Layer 5 of a small transformer language model trained on English Wikipedia (8 layers, counted from 0, width 96).
A neuron's activation on a vector x is quick GELU(weights . x), where the dot is the dot product. Quick GELU of z is z times sigmoid(1.702 z).

Input weights of the MLP neurons that the questions are about. A number n stands for (n - 128) times 0.0046.
n15: 160, 103, 118, 153, 175, 50, 116, 174, 165, 125, 116, 108, 172, 149, 150, 176, 113, 102, 131, 155, 101, 181, 111, 115, 124, 143, 166, 89, 122, 96, 158, 135, 149, 93, 171, 96, 100, 151, 142, 160, 166, 142, 155, 107, 137, 109, 158, 66, 96, 111, 93, 130, 121, 185, 140, 122, 123, 147, 151, 102, 123, 165, 107, 164, 159, 141, 134, 136, 135, 157, 149, 126, 160, 152, 152, 80, 148, 116, 102, 129, 142, 104, 69, 58, 122, 191, 137, 144, 169, 162, 142, 139, 145, 104, 111, 125
n67: 148, 86, 117, 163, 158, 117, 177, 188, 151, 164, 160, 144, 154, 106, 131, 107, 118, 92, 110, 63, 132, 100, 95, 139, 126, 104, 91, 110, 104, 116, 97, 89, 91, 125, 167, 102, 169, 67, 132, 60, 157, 111, 113, 120, 150, 107, 156, 114, 133, 118, 116, 116, 134, 178, 118, 107, 107, 114, 137, 167, 140, 135, 180, 111, 128, 143, 84, 121, 174, 100, 151, 123, 136, 166, 162, 140, 136, 167, 107, 135, 118, 99, 90, 153, 110, 150, 79, 133, 109, 94, 145, 112, 67, 102, 59, 116
n83: 73, 88, 124, 159, 68, 136, 184, 143, 74, 128, 125, 182, 145, 134, 125, 99, 97, 116, 135, 100, 153, 136, 89, 162, 109, 117, 146, 123, 171, 174, 110, 165, 113, 130, 121, 44, 108, 98, 111, 151, 176, 123, 191, 153, 146, 162, 140, 140, 116, 127, 95, 161, 88, 113, 117, 143, 108, 152, 138, 100, 133, 142, 112, 106, 125, 113, 172, 138, 176, 113, 83, 92, 83, 126, 177, 99, 151, 122, 148, 105, 158, 143, 198, 128, 154, 104, 115, 80, 117, 113, 117, 140, 132, 139, 167, 185
n109: 123, 106, 140, 92, 144, 120, 127, 136, 140, 125, 142, 85, 118, 156, 137, 151, 119, 99, 126, 144, 151, 109, 149, 134, 102, 176, 99, 106, 157, 116, 104, 95, 66, 64, 180, 110, 124, 121, 104, 180, 180, 121, 152, 188, 126, 146, 95, 125, 148, 91, 129, 143, 155, 76, 126, 116, 91, 155, 109, 85, 114, 131, 108, 134, 92, 149, 162, 126, 173, 108, 120, 102, 56, 137, 106, 117, 140, 163, 114, 153, 123, 112, 120, 142, 169, 127, 103, 118, 140, 139, 137, 126, 155, 112, 146, 133
n110: 115, 122, 158, 130, 153, 139, 74, 144, 95, 198, 119, 178, 140, 123, 116, 109, 119, 117, 147, 135, 59, 122, 160, 145, 102, 167, 73, 166, 101, 140, 96, 189, 119, 158, 144, 124, 121, 135, 137, 169, 193, 154, 126, 120, 131, 154, 130, 151, 168, 141, 108, 85, 159, 101, 87, 61, 134, 144, 188, 147, 89, 122, 96, 224, 136, 144, 85, 97, 108, 105, 105, 148, 172, 131, 155, 126, 145, 133, 91, 142, 108, 92, 140, 151, 100, 154, 150, 136, 93, 129, 158, 112, 134, 138, 149, 107
n119: 112, 120, 125, 123, 115, 128, 116, 110, 117, 188, 112, 144, 92, 126, 136, 122, 112, 96, 136, 113, 147, 154, 132, 119, 114, 134, 96, 101, 85, 118, 128, 96, 134, 145, 159, 161, 106, 117, 83, 113, 122, 144, 122, 113, 129, 134, 145, 142, 114, 115, 98, 145, 150, 121, 158, 132, 119, 113, 116, 101, 86, 114, 105, 143, 141, 122, 136, 131, 120, 107, 140, 150, 119, 121, 128, 120, 137, 127, 148, 127, 178, 126, 161, 103, 171, 129, 123, 112, 121, 138, 145, 132, 107, 92, 122, 144
n221: 151, 123, 91, 131, 159, 134, 62, 133, 127, 174, 152, 104, 178, 155, 142, 143, 95, 70, 99, 105, 87, 118, 121, 145, 145, 80, 133, 104, 117, 184, 119, 175, 85, 135, 130, 208, 132, 149, 148, 153, 175, 154, 162, 119, 60, 111, 164, 168, 117, 95, 114, 157, 151, 53, 110, 86, 163, 137, 89, 154, 127, 144, 146, 135, 105, 141, 134, 139, 186, 114, 125, 111, 190, 160, 146, 137, 158, 176, 127, 139, 122, 101, 112, 175, 129, 132, 127, 122, 75, 147, 107, 117, 140, 133, 138, 170
n347: 138, 148, 112, 116, 129, 118, 102, 123, 132, 121, 99, 121, 113, 151, 129, 160, 156, 146, 128, 151, 166, 127, 139, 133, 109, 104, 127, 125, 129, 166, 164, 128, 151, 142, 170, 106, 112, 101, 121, 114, 121, 115, 123, 98, 142, 116, 119, 178, 146, 123, 72, 170, 157, 123, 135, 130, 102, 125, 116, 162, 112, 98, 110, 188, 121, 131, 103, 125, 125, 130, 124, 93, 101, 132, 130, 114, 155, 144, 159, 170, 141, 123, 123, 125, 151, 106, 113, 113, 99, 152, 140, 92, 143, 141, 114, 124
n362: 129, 195, 136, 128, 101, 144, 140, 98, 120, 96, 127, 120, 119, 146, 124, 117, 106, 131, 114, 146, 149, 126, 159, 109, 126, 120, 126, 153, 126, 110, 132, 98, 124, 127, 125, 107, 131, 127, 114, 127, 130, 90, 123, 112, 121, 87, 126, 113, 99, 92, 81, 133, 125, 105, 125, 105, 156, 128, 111, 141, 137, 129, 111, 89, 100, 120, 134, 146, 135, 143, 141, 103, 138, 121, 125, 144, 120, 137, 109, 141, 144, 141, 133, 101, 136, 141, 140, 123, 123, 130, 142, 145, 132, 129, 126, 126
n464: 163, 109, 142, 127, 106, 96, 120, 140, 150, 93, 151, 102, 114, 142, 147, 120, 71, 137, 131, 136, 114, 158, 126, 142, 105, 103, 174, 116, 138, 154, 62, 171, 153, 133, 188, 87, 149, 102, 93, 179, 100, 126, 103, 144, 139, 136, 167, 163, 114, 191, 157, 65, 124, 130, 92, 125, 148, 148, 128, 132, 121, 83, 151, 91, 124, 171, 94, 133, 134, 94, 120, 159, 147, 160, 62, 147, 151, 116, 137, 181, 173, 97, 158, 147, 120, 142, 124, 43, 91, 112, 129, 160, 89, 143, 95, 89
n475: 108, 90, 143, 151, 188, 76, 149, 148, 94, 157, 168, 133, 183, 170, 140, 74, 107, 147, 87, 82, 182, 144, 141, 120, 139, 156, 179, 125, 158, 133, 133, 169, 122, 139, 128, 166, 91, 87, 100, 116, 182, 107, 189, 69, 162, 141, 118, 89, 204, 166, 88, 108, 113, 122, 102, 132, 131, 181, 137, 130, 124, 146, 78, 129, 158, 114, 146, 119, 59, 55, 130, 156, 117, 178, 130, 98, 101, 130, 116, 121, 120, 117, 112, 147, 101, 135, 120, 140, 164, 140, 162, 121, 145, 127, 140, 135
n497: 136, 105, 130, 95, 120, 113, 155, 149, 110, 116, 118, 112, 97, 126, 156, 85, 107, 76, 107, 166, 103, 135, 141, 174, 100, 64, 155, 87, 117, 161, 100, 108, 165, 155, 145, 110, 111, 152, 152, 90, 94, 161, 156, 123, 126, 109, 116, 121, 129, 161, 166, 82, 90, 159, 136, 157, 90, 150, 116, 185, 84, 117, 121, 119, 160, 109, 131, 94, 187, 100, 162, 99, 150, 122, 121, 118, 117, 77, 133, 83, 151, 102, 128, 120, 175, 160, 123, 157, 123, 141, 156, 131, 190, 97, 161, 107
n598: 92, 94, 106, 125, 111, 93, 110, 126, 110, 177, 134, 131, 153, 122, 154, 161, 137, 53, 149, 91, 122, 139, 127, 93, 149, 118, 189, 114, 94, 118, 160, 104, 123, 102, 115, 142, 138, 143, 169, 134, 153, 132, 172, 142, 119, 118, 112, 98, 157, 93, 149, 113, 129, 143, 140, 133, 92, 175, 118, 144, 174, 136, 175, 112, 82, 152, 168, 126, 159, 143, 126, 79, 203, 125, 107, 118, 169, 179, 156, 122, 126, 148, 165, 160, 144, 116, 154, 171, 111, 140, 174, 116, 189, 110, 179, 120
n640: 211, 118, 132, 146, 137, 141, 140, 130, 108, 146, 129, 151, 119, 112, 144, 154, 164, 134, 118, 120, 184, 153, 128, 148, 115, 115, 131, 130, 161, 115, 74, 133, 172, 132, 130, 117, 129, 110, 138, 128, 101, 142, 174, 150, 89, 131, 98, 107, 116, 90, 61, 152, 95, 124, 138, 86, 109, 108, 162, 95, 163, 117, 200, 120, 125, 142, 60, 152, 113, 100, 148, 191, 101, 113, 76, 111, 119, 106, 156, 189, 143, 143, 159, 145, 125, 128, 116, 105, 162, 158, 169, 127, 63, 146, 107, 124
n665: 124, 85, 92, 101, 169, 62, 176, 78, 110, 109, 108, 98, 133, 101, 157, 116, 98, 102, 147, 95, 152, 136, 132, 115, 150, 91, 135, 125, 158, 103, 184, 69, 76, 110, 143, 155, 150, 124, 122, 102, 173, 106, 105, 163, 82, 114, 143, 70, 144, 107, 107, 123, 141, 152, 92, 108, 154, 142, 107, 126, 99, 108, 132, 108, 140, 93, 117, 98, 159, 154, 89, 98, 139, 144, 115, 85, 138, 71, 140, 136, 158, 89, 98, 145, 124, 133, 115, 156, 176, 105, 112, 161, 171, 114, 72, 123
n688: 124, 110, 139, 113, 103, 123, 170, 142, 114, 113, 124, 117, 130, 135, 177, 101, 154, 127, 81, 102, 110, 114, 142, 145, 117, 116, 68, 156, 109, 152, 136, 94, 93, 149, 146, 135, 122, 145, 69, 134, 121, 128, 169, 122, 113, 170, 196, 97, 159, 137, 102, 106, 90, 88, 155, 138, 118, 164, 161, 125, 117, 120, 157, 157, 126, 106, 134, 141, 148, 120, 92, 141, 99, 179, 115, 106, 133, 120, 151, 139, 184, 129, 124, 159, 39, 115, 102, 151, 123, 163, 92, 88, 131, 121, 101, 220
n746: 107, 132, 126, 169, 164, 125, 136, 67, 175, 132, 126, 124, 143, 124, 81, 161, 130, 101, 138, 90, 122, 158, 125, 132, 124, 132, 117, 155, 147, 181, 76, 198, 129, 96, 111, 118, 77, 174, 171, 114, 115, 120, 158, 162, 125, 156, 122, 133, 122, 85, 89, 187, 113, 196, 190, 103, 159, 150, 146, 116, 219, 153, 125, 143, 140, 117, 116, 129, 135, 112, 138, 110, 121, 141, 121, 148, 160, 97, 139, 208, 163, 131, 236, 146, 142, 84, 130, 174, 182, 110, 117, 80, 113, 60, 101, 167
n756: 143, 115, 193, 68, 197, 71, 119, 102, 118, 54, 92, 128, 135, 163, 106, 133, 110, 105, 172, 167, 142, 122, 120, 140, 113, 89, 165, 136, 133, 93, 140, 135, 111, 99, 150, 123, 119, 42, 173, 128, 73, 118, 151, 100, 179, 117, 156, 110, 148, 125, 85, 78, 156, 248, 105, 148, 205, 119, 85, 128, 69, 86, 148, 115, 153, 125, 130, 132, 139, 63, 167, 141, 132, 157, 176, 138, 171, 121, 120, 76, 135, 148, 176, 87, 137, 112, 127, 165, 113, 157, 170, 112, 151, 125, 199, 102

Each question shows a token from some text and the vector x that enters the MLP there. A number n stands for (n - 128) times 0.04.

" 160": 92, 151, 71, 142, 98, 102, 94, 133, 157, 152, 150, 105, 107, 115, 117, 101, 133, 118, 113, 141, 149, 109, 123, 124, 171, 143, 137, 139, 95, 135, 147, 147, 106, 197, 114, 135, 133, 147, 112, 119, 156, 140, 108, 149, 127, 128, 108, 130, 116, 150, 113, 147, 152, 66, 155, 119, 131, 113, 130, 58, 124, 100, 131, 133, 85, 106, 101, 153, 153, 170, 148, 127, 133, 124, 141, 86, 95, 126, 125, 111, 118, 124, 134, 146, 135, 144, 157, 144, 120, 145, 134, 124, 97, 121, 108, 135
Which of these neurons fires most? n221

" for": 120, 106, 114, 138, 107, 129, 124, 152, 164, 147, 115, 108, 97, 120, 82, 130, 146, 139, 95, 159, 145, 120, 123, 153, 156, 139, 143, 132, 141, 138, 158, 158, 138, 170, 104, 100, 159, 111, 121, 117, 138, 128, 100, 101, 167, 102, 135, 111, 142, 130, 133, 147, 114, 107, 153, 146, 115, 132, 136, 79, 158, 88, 134, 127, 107, 96, 104, 160, 161, 159, 136, 118, 157, 87, 137, 84, 88, 102, 108, 81, 110, 102, 116, 106, 112, 159, 160, 169, 124, 114, 137, 133, 138, 132, 135, 121
Which three neurons fire most, strongest first? n15, n497, n362

"Early": 97, 120, 67, 129, 120, 127, 99, 147, 144, 109, 149, 125, 90, 128, 124, 84, 126, 118, 110, 159, 154, 111, 139, 128, 189, 160, 117, 116, 129, 104, 151, 144, 137, 153, 110, 144, 138, 116, 147, 116, 135, 122, 101, 119, 145, 138, 120, 127, 135, 134, 126, 129, 129, 96, 138, 145, 93, 105, 112, 76, 126, 77, 128, 116, 116, 61, 129, 147, 141, 138, 115, 133, 130, 122, 129, 93, 76, 71, 113, 105, 138, 116, 101, 150, 116, 126, 177, 143, 126, 116, 131, 158, 129, 154, 98, 151
The most active neuron and its activation: n665, at about 1.7

" character": 83, 144, 109, 134, 111, 121, 130, 152, 156, 127, 164, 111, 59, 104, 108, 124, 133, 143, 108, 133, 125, 96, 108, 114, 189, 158, 122, 118, 134, 131, 135, 156, 132, 143, 104, 113, 144, 123, 88, 106, 120, 151, 114, 129, 154, 116, 103, 106, 125, 163, 115, 138, 157, 114, 132, 118, 113, 112, 96, 53, 167, 83, 136, 114, 117, 64, 126, 145, 146, 142, 127, 135, 127, 104, 125, 82, 93, 111, 130, 110, 150, 97, 119, 122, 122, 144, 153, 139, 107, 144, 141, 161, 124, 133, 148, 129
Which three neurons fire most, strongest first? n119, n362, n83

" have": 100, 110, 131, 100, 85, 125, 116, 155, 140, 113, 118, 124, 89, 112, 72, 152, 123, 163, 97, 140, 155, 79, 92, 136, 170, 150, 132, 127, 130, 123, 116, 147, 132, 139, 156, 140, 146, 111, 128, 124, 117, 150, 120, 115, 155, 89, 125, 120, 116, 155, 103, 120, 158, 97, 149, 136, 102, 93, 122, 74, 168, 91, 154, 107, 106, 90, 128, 172, 149, 144, 151, 143, 117, 142, 132, 86, 118, 106, 109, 87, 115, 101, 114, 124, 105, 146, 141, 139, 116, 136, 137, 161, 137, 149, 141, 116
Which three neurons fire most, strongest first? n756, n362, n640

"th": 85, 126, 90, 151, 134, 115, 112, 147, 123, 116, 150, 116, 104, 130, 96, 128, 162, 140, 101, 174, 147, 112, 125, 85, 156, 146, 116, 136, 130, 138, 140, 146, 140, 153, 103, 121, 186, 143, 151, 138, 139, 127, 143, 148, 147, 151, 100, 106, 140, 156, 133, 141, 155, 64, 131, 147, 99, 124, 114, 49, 164, 92, 137, 112, 86, 113, 115, 164, 137, 144, 133, 124, 142, 50, 151, 89, 92, 114, 112, 120, 116, 111, 120, 130, 130, 108, 156, 122, 119, 118, 137, 105, 106, 118, 130, 113
Which two neurons fire most, strongest first? n109, n598

" well": 102, 105, 95, 133, 129, 129, 125, 143, 140, 125, 158, 133, 103, 98, 110, 147, 131, 140, 110, 156, 141, 92, 104, 141, 173, 163, 144, 112, 133, 78, 134, 126, 132, 169, 152, 131, 168, 116, 105, 140, 125, 141, 145, 135, 157, 97, 141, 100, 137, 147, 118, 132, 113, 117, 133, 154, 126, 96, 126, 92, 154, 118, 153, 101, 92, 122, 126, 181, 173, 181, 153, 133, 137, 128, 137, 77, 122, 95, 104, 82, 124, 90, 135, 114, 130, 148, 139, 137, 112, 143, 131, 159, 167, 109, 117, 147
The most active neuron and its activation: n15, at about 1.8

" Mexico": 90, 138, 112, 127, 141, 129, 120, 114, 162, 115, 129, 116, 71, 119, 98, 117, 136, 124, 83, 151, 136, 107, 127, 126, 177, 167, 127, 124, 111, 130, 114, 139, 100, 157, 98, 127, 151, 116, 110, 104, 110, 148, 102, 121, 122, 123, 153, 120, 118, 147, 119, 130, 160, 119, 155, 138, 97, 86, 91, 40, 151, 74, 100, 123, 129, 96, 124, 175, 152, 148, 170, 126, 149, 84, 125, 69, 89, 113, 119, 133, 115, 118, 124, 133, 127, 127, 128, 146, 127, 116, 143, 152, 98, 131, 131, 124
Which of these neurons fires most? n119

"=": 101, 127, 110, 129, 148, 123, 110, 124, 153, 105, 113, 118, 85, 111, 123, 104, 146, 131, 83, 148, 95, 104, 126, 99, 163, 168, 103, 149, 129, 120, 132, 174, 139, 161, 131, 142, 158, 147, 133, 127, 135, 130, 119, 124, 118, 123, 133, 145, 136, 152, 117, 124, 128, 80, 130, 136, 82, 92, 135, 82, 133, 82, 135, 153, 110, 74, 132, 174, 190, 121, 144, 139, 146, 113, 116, 128, 93, 112, 117, 78, 138, 118, 103, 139, 118, 152, 170, 149, 117, 123, 134, 162, 133, 147, 131, 124
Which three neurons fire most, strongest first? n110, n688, n221

"na": 94, 90, 103, 121, 131, 138, 113, 130, 140, 110, 112, 129, 103, 125, 112, 145, 128, 145, 96, 153, 132, 70, 89, 141, 156, 160, 124, 128, 111, 113, 118, 128, 112, 176, 125, 124, 138, 116, 131, 107, 105, 151, 167, 92, 141, 118, 111, 78, 123, 185, 119, 122, 148, 151, 161, 155, 111, 98, 99, 81, 180, 77, 147, 128, 165, 104, 124, 110, 132, 143, 157, 127, 132, 139, 134, 87, 116, 107, 120, 113, 106, 113, 148, 146, 117, 134, 146, 136, 90, 132, 151, 137, 131, 162, 128, 116
The most active neuron and its activation: n756, at about 1.7

"The": 80, 146, 101, 129, 125, 129, 101, 156, 128, 93, 136, 95, 65, 123, 131, 120, 154, 126, 106, 129, 123, 80, 113, 113, 168, 165, 106, 125, 133, 120, 128, 106, 128, 148, 119, 138, 131, 137, 105, 119, 153, 135, 127, 112, 145, 100, 151, 125, 141, 140, 124, 129, 134, 101, 145, 146, 106, 82, 133, 70, 184, 74, 152, 119, 119, 86, 134, 156, 162, 183, 147, 134, 128, 103, 122, 88, 94, 131, 126, 98, 155, 105, 118, 135, 107, 173, 145, 141, 127, 123, 122, 137, 135, 142, 128, 117
Which three neurons fire most, strongest first? n688, n362, n665

" where": 72, 90, 133, 128, 104, 124, 121, 164, 149, 150, 131, 107, 99, 82, 98, 135, 116, 165, 120, 162, 152, 75, 111, 115, 170, 130, 122, 129, 118, 137, 147, 129, 145, 163, 126, 118, 143, 119, 126, 121, 125, 148, 133, 103, 155, 92, 131, 126, 133, 169, 128, 112, 144, 122, 119, 146, 107, 79, 138, 124, 160, 91, 152, 119, 106, 100, 114, 192, 170, 140, 151, 125, 133, 117, 116, 90, 77, 124, 131, 89, 128, 93, 110, 125, 118, 125, 164, 159, 127, 136, 123, 134, 129, 155, 114, 128
Which of these neurons fires most? n67

" does": 89, 102, 105, 116, 112, 130, 124, 139, 149, 130, 123, 100, 103, 108, 89, 156, 107, 156, 95, 134, 145, 75, 104, 146, 186, 162, 143, 136, 135, 112, 125, 161, 129, 130, 172, 123, 115, 120, 137, 138, 120, 139, 109, 120, 161, 80, 165, 120, 125, 158, 115, 127, 138, 133, 105, 178, 136, 83, 137, 65, 159, 90, 153, 111, 109, 99, 131, 172, 156, 168, 165, 148, 118, 123, 125, 109, 127, 105, 114, 117, 112, 88, 131, 115, 110, 162, 159, 134, 147, 136, 126, 157, 140, 144, 134, 124
The most active neuron and its activation: n15, at about 1.3

" large": 63, 86, 82, 135, 113, 121, 116, 143, 137, 112, 154, 120, 104, 156, 130, 133, 151, 155, 124, 187, 150, 90, 139, 82, 184, 155, 117, 143, 125, 128, 133, 136, 138, 141, 98, 127, 147, 122, 126, 112, 133, 133, 108, 148, 147, 115, 119, 130, 122, 151, 102, 129, 120, 85, 138, 124, 125, 53, 97, 103, 175, 96, 139, 88, 135, 108, 109, 151, 151, 150, 133, 164, 122, 99, 149, 92, 111, 112, 131, 95, 141, 110, 111, 128, 119, 123, 154, 138, 134, 152, 119, 154, 135, 151, 124, 123
Which two neurons fire most, strongest first? n362, n665

" also": 99, 83, 105, 101, 99, 115, 130, 157, 145, 120, 131, 131, 94, 103, 103, 135, 106, 155, 116, 124, 146, 89, 114, 137, 160, 152, 136, 128, 136, 131, 121, 139, 137, 164, 137, 133, 149, 111, 125, 110, 109, 157, 136, 118, 176, 79, 122, 112, 124, 166, 119, 126, 144, 85, 138, 147, 114, 84, 124, 95, 185, 105, 147, 116, 91, 85, 134, 178, 165, 152, 147, 125, 121, 105, 121, 91, 132, 109, 126, 78, 132, 106, 123, 128, 118, 141, 109, 148, 121, 118, 147, 158, 156, 149, 139, 135
Which two neurons fire most, strongest first? n83, n497

" century": 110, 103, 98, 135, 121, 119, 120, 148, 145, 93, 148, 125, 124, 126, 94, 138, 125, 147, 89, 176, 139, 93, 108, 115, 190, 139, 141, 131, 112, 137, 123, 140, 126, 161, 122, 140, 173, 124, 100, 121, 113, 124, 128, 130, 148, 148, 134, 125, 124, 176, 118, 142, 143, 79, 131, 138, 111, 111, 97, 59, 177, 92, 136, 133, 100, 93, 98, 165, 156, 135, 152, 127, 151, 92, 143, 83, 100, 109, 104, 107, 109, 108, 110, 146, 121, 107, 172, 137, 119, 120, 141, 146, 133, 127, 121, 129
Which of these neurons fires most? n221

" from": 119, 99, 99, 125, 75, 128, 121, 158, 164, 107, 117, 119, 108, 124, 99, 126, 132, 120, 90, 149, 148, 83, 110, 133, 162, 156, 122, 140, 137, 126, 129, 140, 146, 148, 134, 106, 154, 100, 135, 112, 113, 152, 132, 105, 140, 121, 116, 136, 143, 154, 129, 119, 143, 113, 118, 152, 101, 96, 120, 75, 184, 76, 143, 93, 114, 88, 124, 177, 173, 146, 149, 151, 142, 81, 132, 89, 91, 107, 115, 96, 146, 113, 130, 128, 119, 154, 146, 159, 138, 145, 117, 138, 139, 120, 124, 151
Which of these neurons fires most? n497

" first": 63, 128, 113, 125, 104, 138, 136, 164, 144, 122, 156, 120, 122, 140, 111, 130, 145, 139, 89, 152, 136, 94, 92, 133, 159, 151, 118, 115, 152, 115, 139, 143, 136, 132, 88, 115, 149, 118, 150, 137, 137, 120, 115, 149, 163, 120, 113, 89, 137, 115, 127, 129, 115, 73, 171, 170, 108, 72, 131, 65, 164, 100, 139, 102, 112, 127, 127, 154, 144, 141, 152, 146, 130, 64, 144, 97, 126, 117, 101, 92, 153, 107, 100, 118, 122, 127, 159, 139, 142, 116, 136, 138, 117, 132, 137, 116
Which two neurons fire most, strongest first? n83, n109

" known": 114, 98, 97, 102, 95, 125, 117, 135, 142, 103, 146, 109, 119, 106, 139, 147, 161, 129, 87, 145, 119, 68, 111, 156, 151, 121, 126, 105, 126, 101, 139, 133, 130, 161, 118, 130, 115, 167, 97, 90, 127, 154, 167, 104, 155, 76, 152, 102, 149, 153, 124, 120, 123, 113, 128, 135, 87, 98, 141, 81, 159, 102, 165, 125, 105, 75, 128, 102, 155, 154, 127, 136, 124, 102, 125, 91, 118, 97, 111, 95, 137, 106, 141, 119, 126, 156, 135, 147, 119, 144, 146, 169, 143, 147, 120, 130
The most active neuron and its activation: n497, at about 2.6

"cing": 131, 108, 104, 137, 117, 134, 132, 146, 128, 86, 147, 108, 97, 120, 124, 136, 108, 137, 104, 140, 145, 78, 108, 104, 163, 160, 128, 128, 125, 117, 119, 153, 131, 159, 118, 117, 148, 127, 126, 107, 105, 158, 144, 118, 140, 125, 128, 118, 120, 170, 115, 123, 133, 127, 116, 151, 103, 93, 113, 83, 205, 86, 149, 106, 115, 91, 121, 142, 163, 125, 155, 146, 150, 107, 129, 85, 99, 81, 120, 108, 114, 104, 110, 124, 101, 166, 151, 134, 107, 152, 138, 141, 144, 147, 134, 102
Which two neurons fire most, strongest first? n497, n640

" the": 108, 110, 92, 122, 120, 121, 132, 172, 128, 120, 140, 87, 88, 122, 127, 133, 128, 112, 120, 138, 119, 100, 124, 107, 143, 166, 122, 148, 115, 135, 119, 123, 132, 143, 133, 108, 155, 139, 99, 118, 132, 140, 137, 111, 117, 95, 136, 123, 152, 145, 127, 119, 129, 79, 133, 134, 118, 94, 126, 58, 199, 77, 128, 114, 109, 79, 119, 138, 148, 158, 153, 138, 116, 67, 120, 90, 98, 114, 122, 88, 146, 105, 121, 148, 114, 143, 156, 139, 123, 135, 133, 137, 117, 143, 135, 113
Which two neurons fire most, strongest first? n688, n109

"san": 76, 139, 97, 148, 97, 122, 115, 133, 138, 119, 132, 129, 88, 115, 101, 134, 136, 157, 65, 136, 132, 96, 124, 79, 152, 164, 110, 149, 132, 116, 125, 122, 115, 175, 112, 141, 159, 140, 130, 128, 129, 104, 181, 132, 164, 116, 104, 119, 136, 166, 121, 147, 164, 127, 152, 142, 133, 99, 84, 68, 177, 97, 144, 122, 143, 110, 96, 146, 143, 161, 128, 120, 170, 124, 121, 94, 85, 122, 128, 111, 112, 122, 125, 117, 129, 142, 155, 133, 106, 113, 135, 169, 122, 148, 147, 112
Which of these neurons fires most? n362

" a": 73, 87, 96, 113, 103, 116, 123, 158, 133, 112, 145, 108, 102, 122, 110, 144, 133, 145, 98, 154, 149, 112, 130, 127, 143, 158, 129, 165, 133, 117, 135, 148, 149, 156, 100, 122, 129, 119, 132, 112, 133, 159, 100, 124, 152, 97, 140, 131, 127, 149, 127, 138, 107, 87, 154, 147, 149, 95, 123, 83, 176, 51, 130, 110, 117, 99, 93, 169, 150, 162, 152, 159, 125, 77, 143, 101, 117, 105, 129, 105, 164, 116, 115, 130, 120, 153, 139, 141, 126, 128, 119, 131, 129, 168, 134, 106
Which two neurons fire most, strongest first? n640, n362

" President": 78, 123, 106, 128, 148, 136, 111, 133, 169, 98, 128, 111, 91, 109, 108, 128, 123, 115, 93, 158, 124, 84, 110, 120, 192, 152, 132, 137, 156, 131, 119, 154, 122, 138, 97, 134, 112, 139, 121, 89, 94, 132, 143, 122, 128, 101, 136, 134, 123, 153, 132, 146, 142, 118, 145, 143, 114, 93, 107, 37, 191, 94, 133, 118, 137, 78, 134, 167, 131, 130, 124, 105, 125, 95, 116, 75, 108, 114, 137, 116, 139, 104, 136, 129, 138, 141, 136, 137, 132, 134, 152, 136, 123, 113, 132, 122
The most active neuron and its activation: n746, at about 1.7

" eight": 73, 136, 93, 138, 97, 156, 124, 135, 167, 120, 151, 96, 115, 155, 111, 124, 140, 156, 105, 155, 134, 94, 124, 132, 169, 170, 128, 132, 105, 126, 119, 144, 114, 149, 109, 155, 166, 108, 114, 109, 153, 147, 133, 145, 132, 139, 84, 136, 137, 136, 99, 108, 131, 52, 142, 158, 105, 93, 106, 75, 126, 94, 129, 109, 99, 103, 123, 157, 147, 159, 136, 115, 134, 100, 141, 81, 77, 124, 128, 110, 112, 109, 96, 135, 117, 124, 160, 127, 122, 135, 122, 122, 112, 123, 129, 119
Which three neurons fire most, strongest first? n109, n362, n221

"izes": 113, 118, 113, 125, 103, 127, 107, 144, 139, 108, 130, 118, 75, 123, 104, 144, 113, 154, 79, 139, 167, 79, 109, 132, 182, 181, 121, 136, 114, 109, 125, 137, 135, 132, 146, 135, 140, 121, 140, 140, 121, 143, 127, 125, 149, 113, 129, 102, 125, 174, 120, 128, 132, 131, 119, 166, 130, 105, 103, 90, 170, 97, 152, 102, 125, 84, 110, 186, 161, 106, 163, 157, 176, 129, 129, 94, 117, 94, 116, 109, 120, 104, 118, 126, 123, 192, 139, 154, 109, 130, 132, 155, 128, 126, 133, 136
Which of these neurons fires most? n756

"ct": 94, 118, 104, 143, 94, 123, 105, 128, 140, 126, 162, 134, 135, 109, 102, 95, 153, 143, 121, 131, 133, 78, 129, 94, 200, 177, 115, 155, 134, 99, 131, 150, 129, 162, 111, 163, 129, 148, 115, 103, 112, 143, 96, 123, 151, 114, 97, 92, 140, 160, 125, 114, 97, 132, 113, 148, 147, 122, 126, 71, 167, 115, 141, 94, 123, 106, 121, 140, 127, 147, 159, 153, 149, 145, 130, 86, 119, 117, 126, 110, 85, 116, 144, 148, 123, 171, 167, 120, 98, 132, 144, 162, 133, 148, 160, 121
The most active neuron and its activation: n475, at about 1.3

" know": 84, 100, 106, 112, 95, 115, 124, 134, 153, 98, 111, 106, 83, 128, 91, 142, 122, 142, 108, 114, 146, 109, 113, 133, 174, 155, 144, 127, 127, 98, 154, 155, 128, 155, 153, 111, 154, 116, 139, 126, 130, 155, 132, 123, 141, 87, 127, 114, 122, 143, 119, 132, 134, 134, 140, 148, 152, 109, 147, 65, 159, 88, 155, 104, 147, 76, 107, 165, 160, 141, 177, 127, 125, 143, 124, 76, 136, 117, 120, 114, 132, 76, 107, 111, 144, 179, 154, 129, 125, 119, 139, 135, 142, 134, 115, 131
Which of these neurons fires most? n15

" would": 94, 92, 113, 109, 123, 154, 115, 153, 147, 125, 120, 111, 117, 127, 107, 134, 128, 125, 93, 122, 148, 65, 117, 131, 190, 152, 141, 157, 134, 145, 148, 153, 132, 122, 149, 147, 119, 105, 163, 125, 100, 156, 99, 124, 153, 90, 164, 124, 114, 167, 136, 132, 163, 112, 123, 165, 129, 77, 144, 75, 165, 81, 133, 116, 103, 105, 124, 178, 135, 159, 158, 133, 119, 112, 122, 96, 120, 99, 122, 99, 121, 120, 128, 105, 115, 149, 121, 151, 146, 140, 136, 145, 164, 161, 143, 113
The most active neuron and its activation: n756, at about 0.84

" between": 133, 86, 105, 123, 105, 121, 135, 154, 165, 146, 117, 104, 102, 110, 117, 129, 144, 110, 103, 147, 144, 92, 118, 143, 147, 142, 134, 136, 128, 157, 129, 151, 124, 194, 89, 136, 136, 122, 121, 95, 120, 161, 134, 117, 129, 85, 122, 122, 135, 140, 126, 132, 140, 109, 143, 155, 86, 119, 128, 97, 151, 86, 142, 114, 125, 84, 106, 158, 182, 164, 139, 127, 120, 75, 124, 85, 109, 93, 109, 89, 141, 111, 118, 130, 116, 159, 149, 171, 121, 140, 119, 111, 141, 143, 124, 132
The most active neuron and its activation: n497, at about 2.7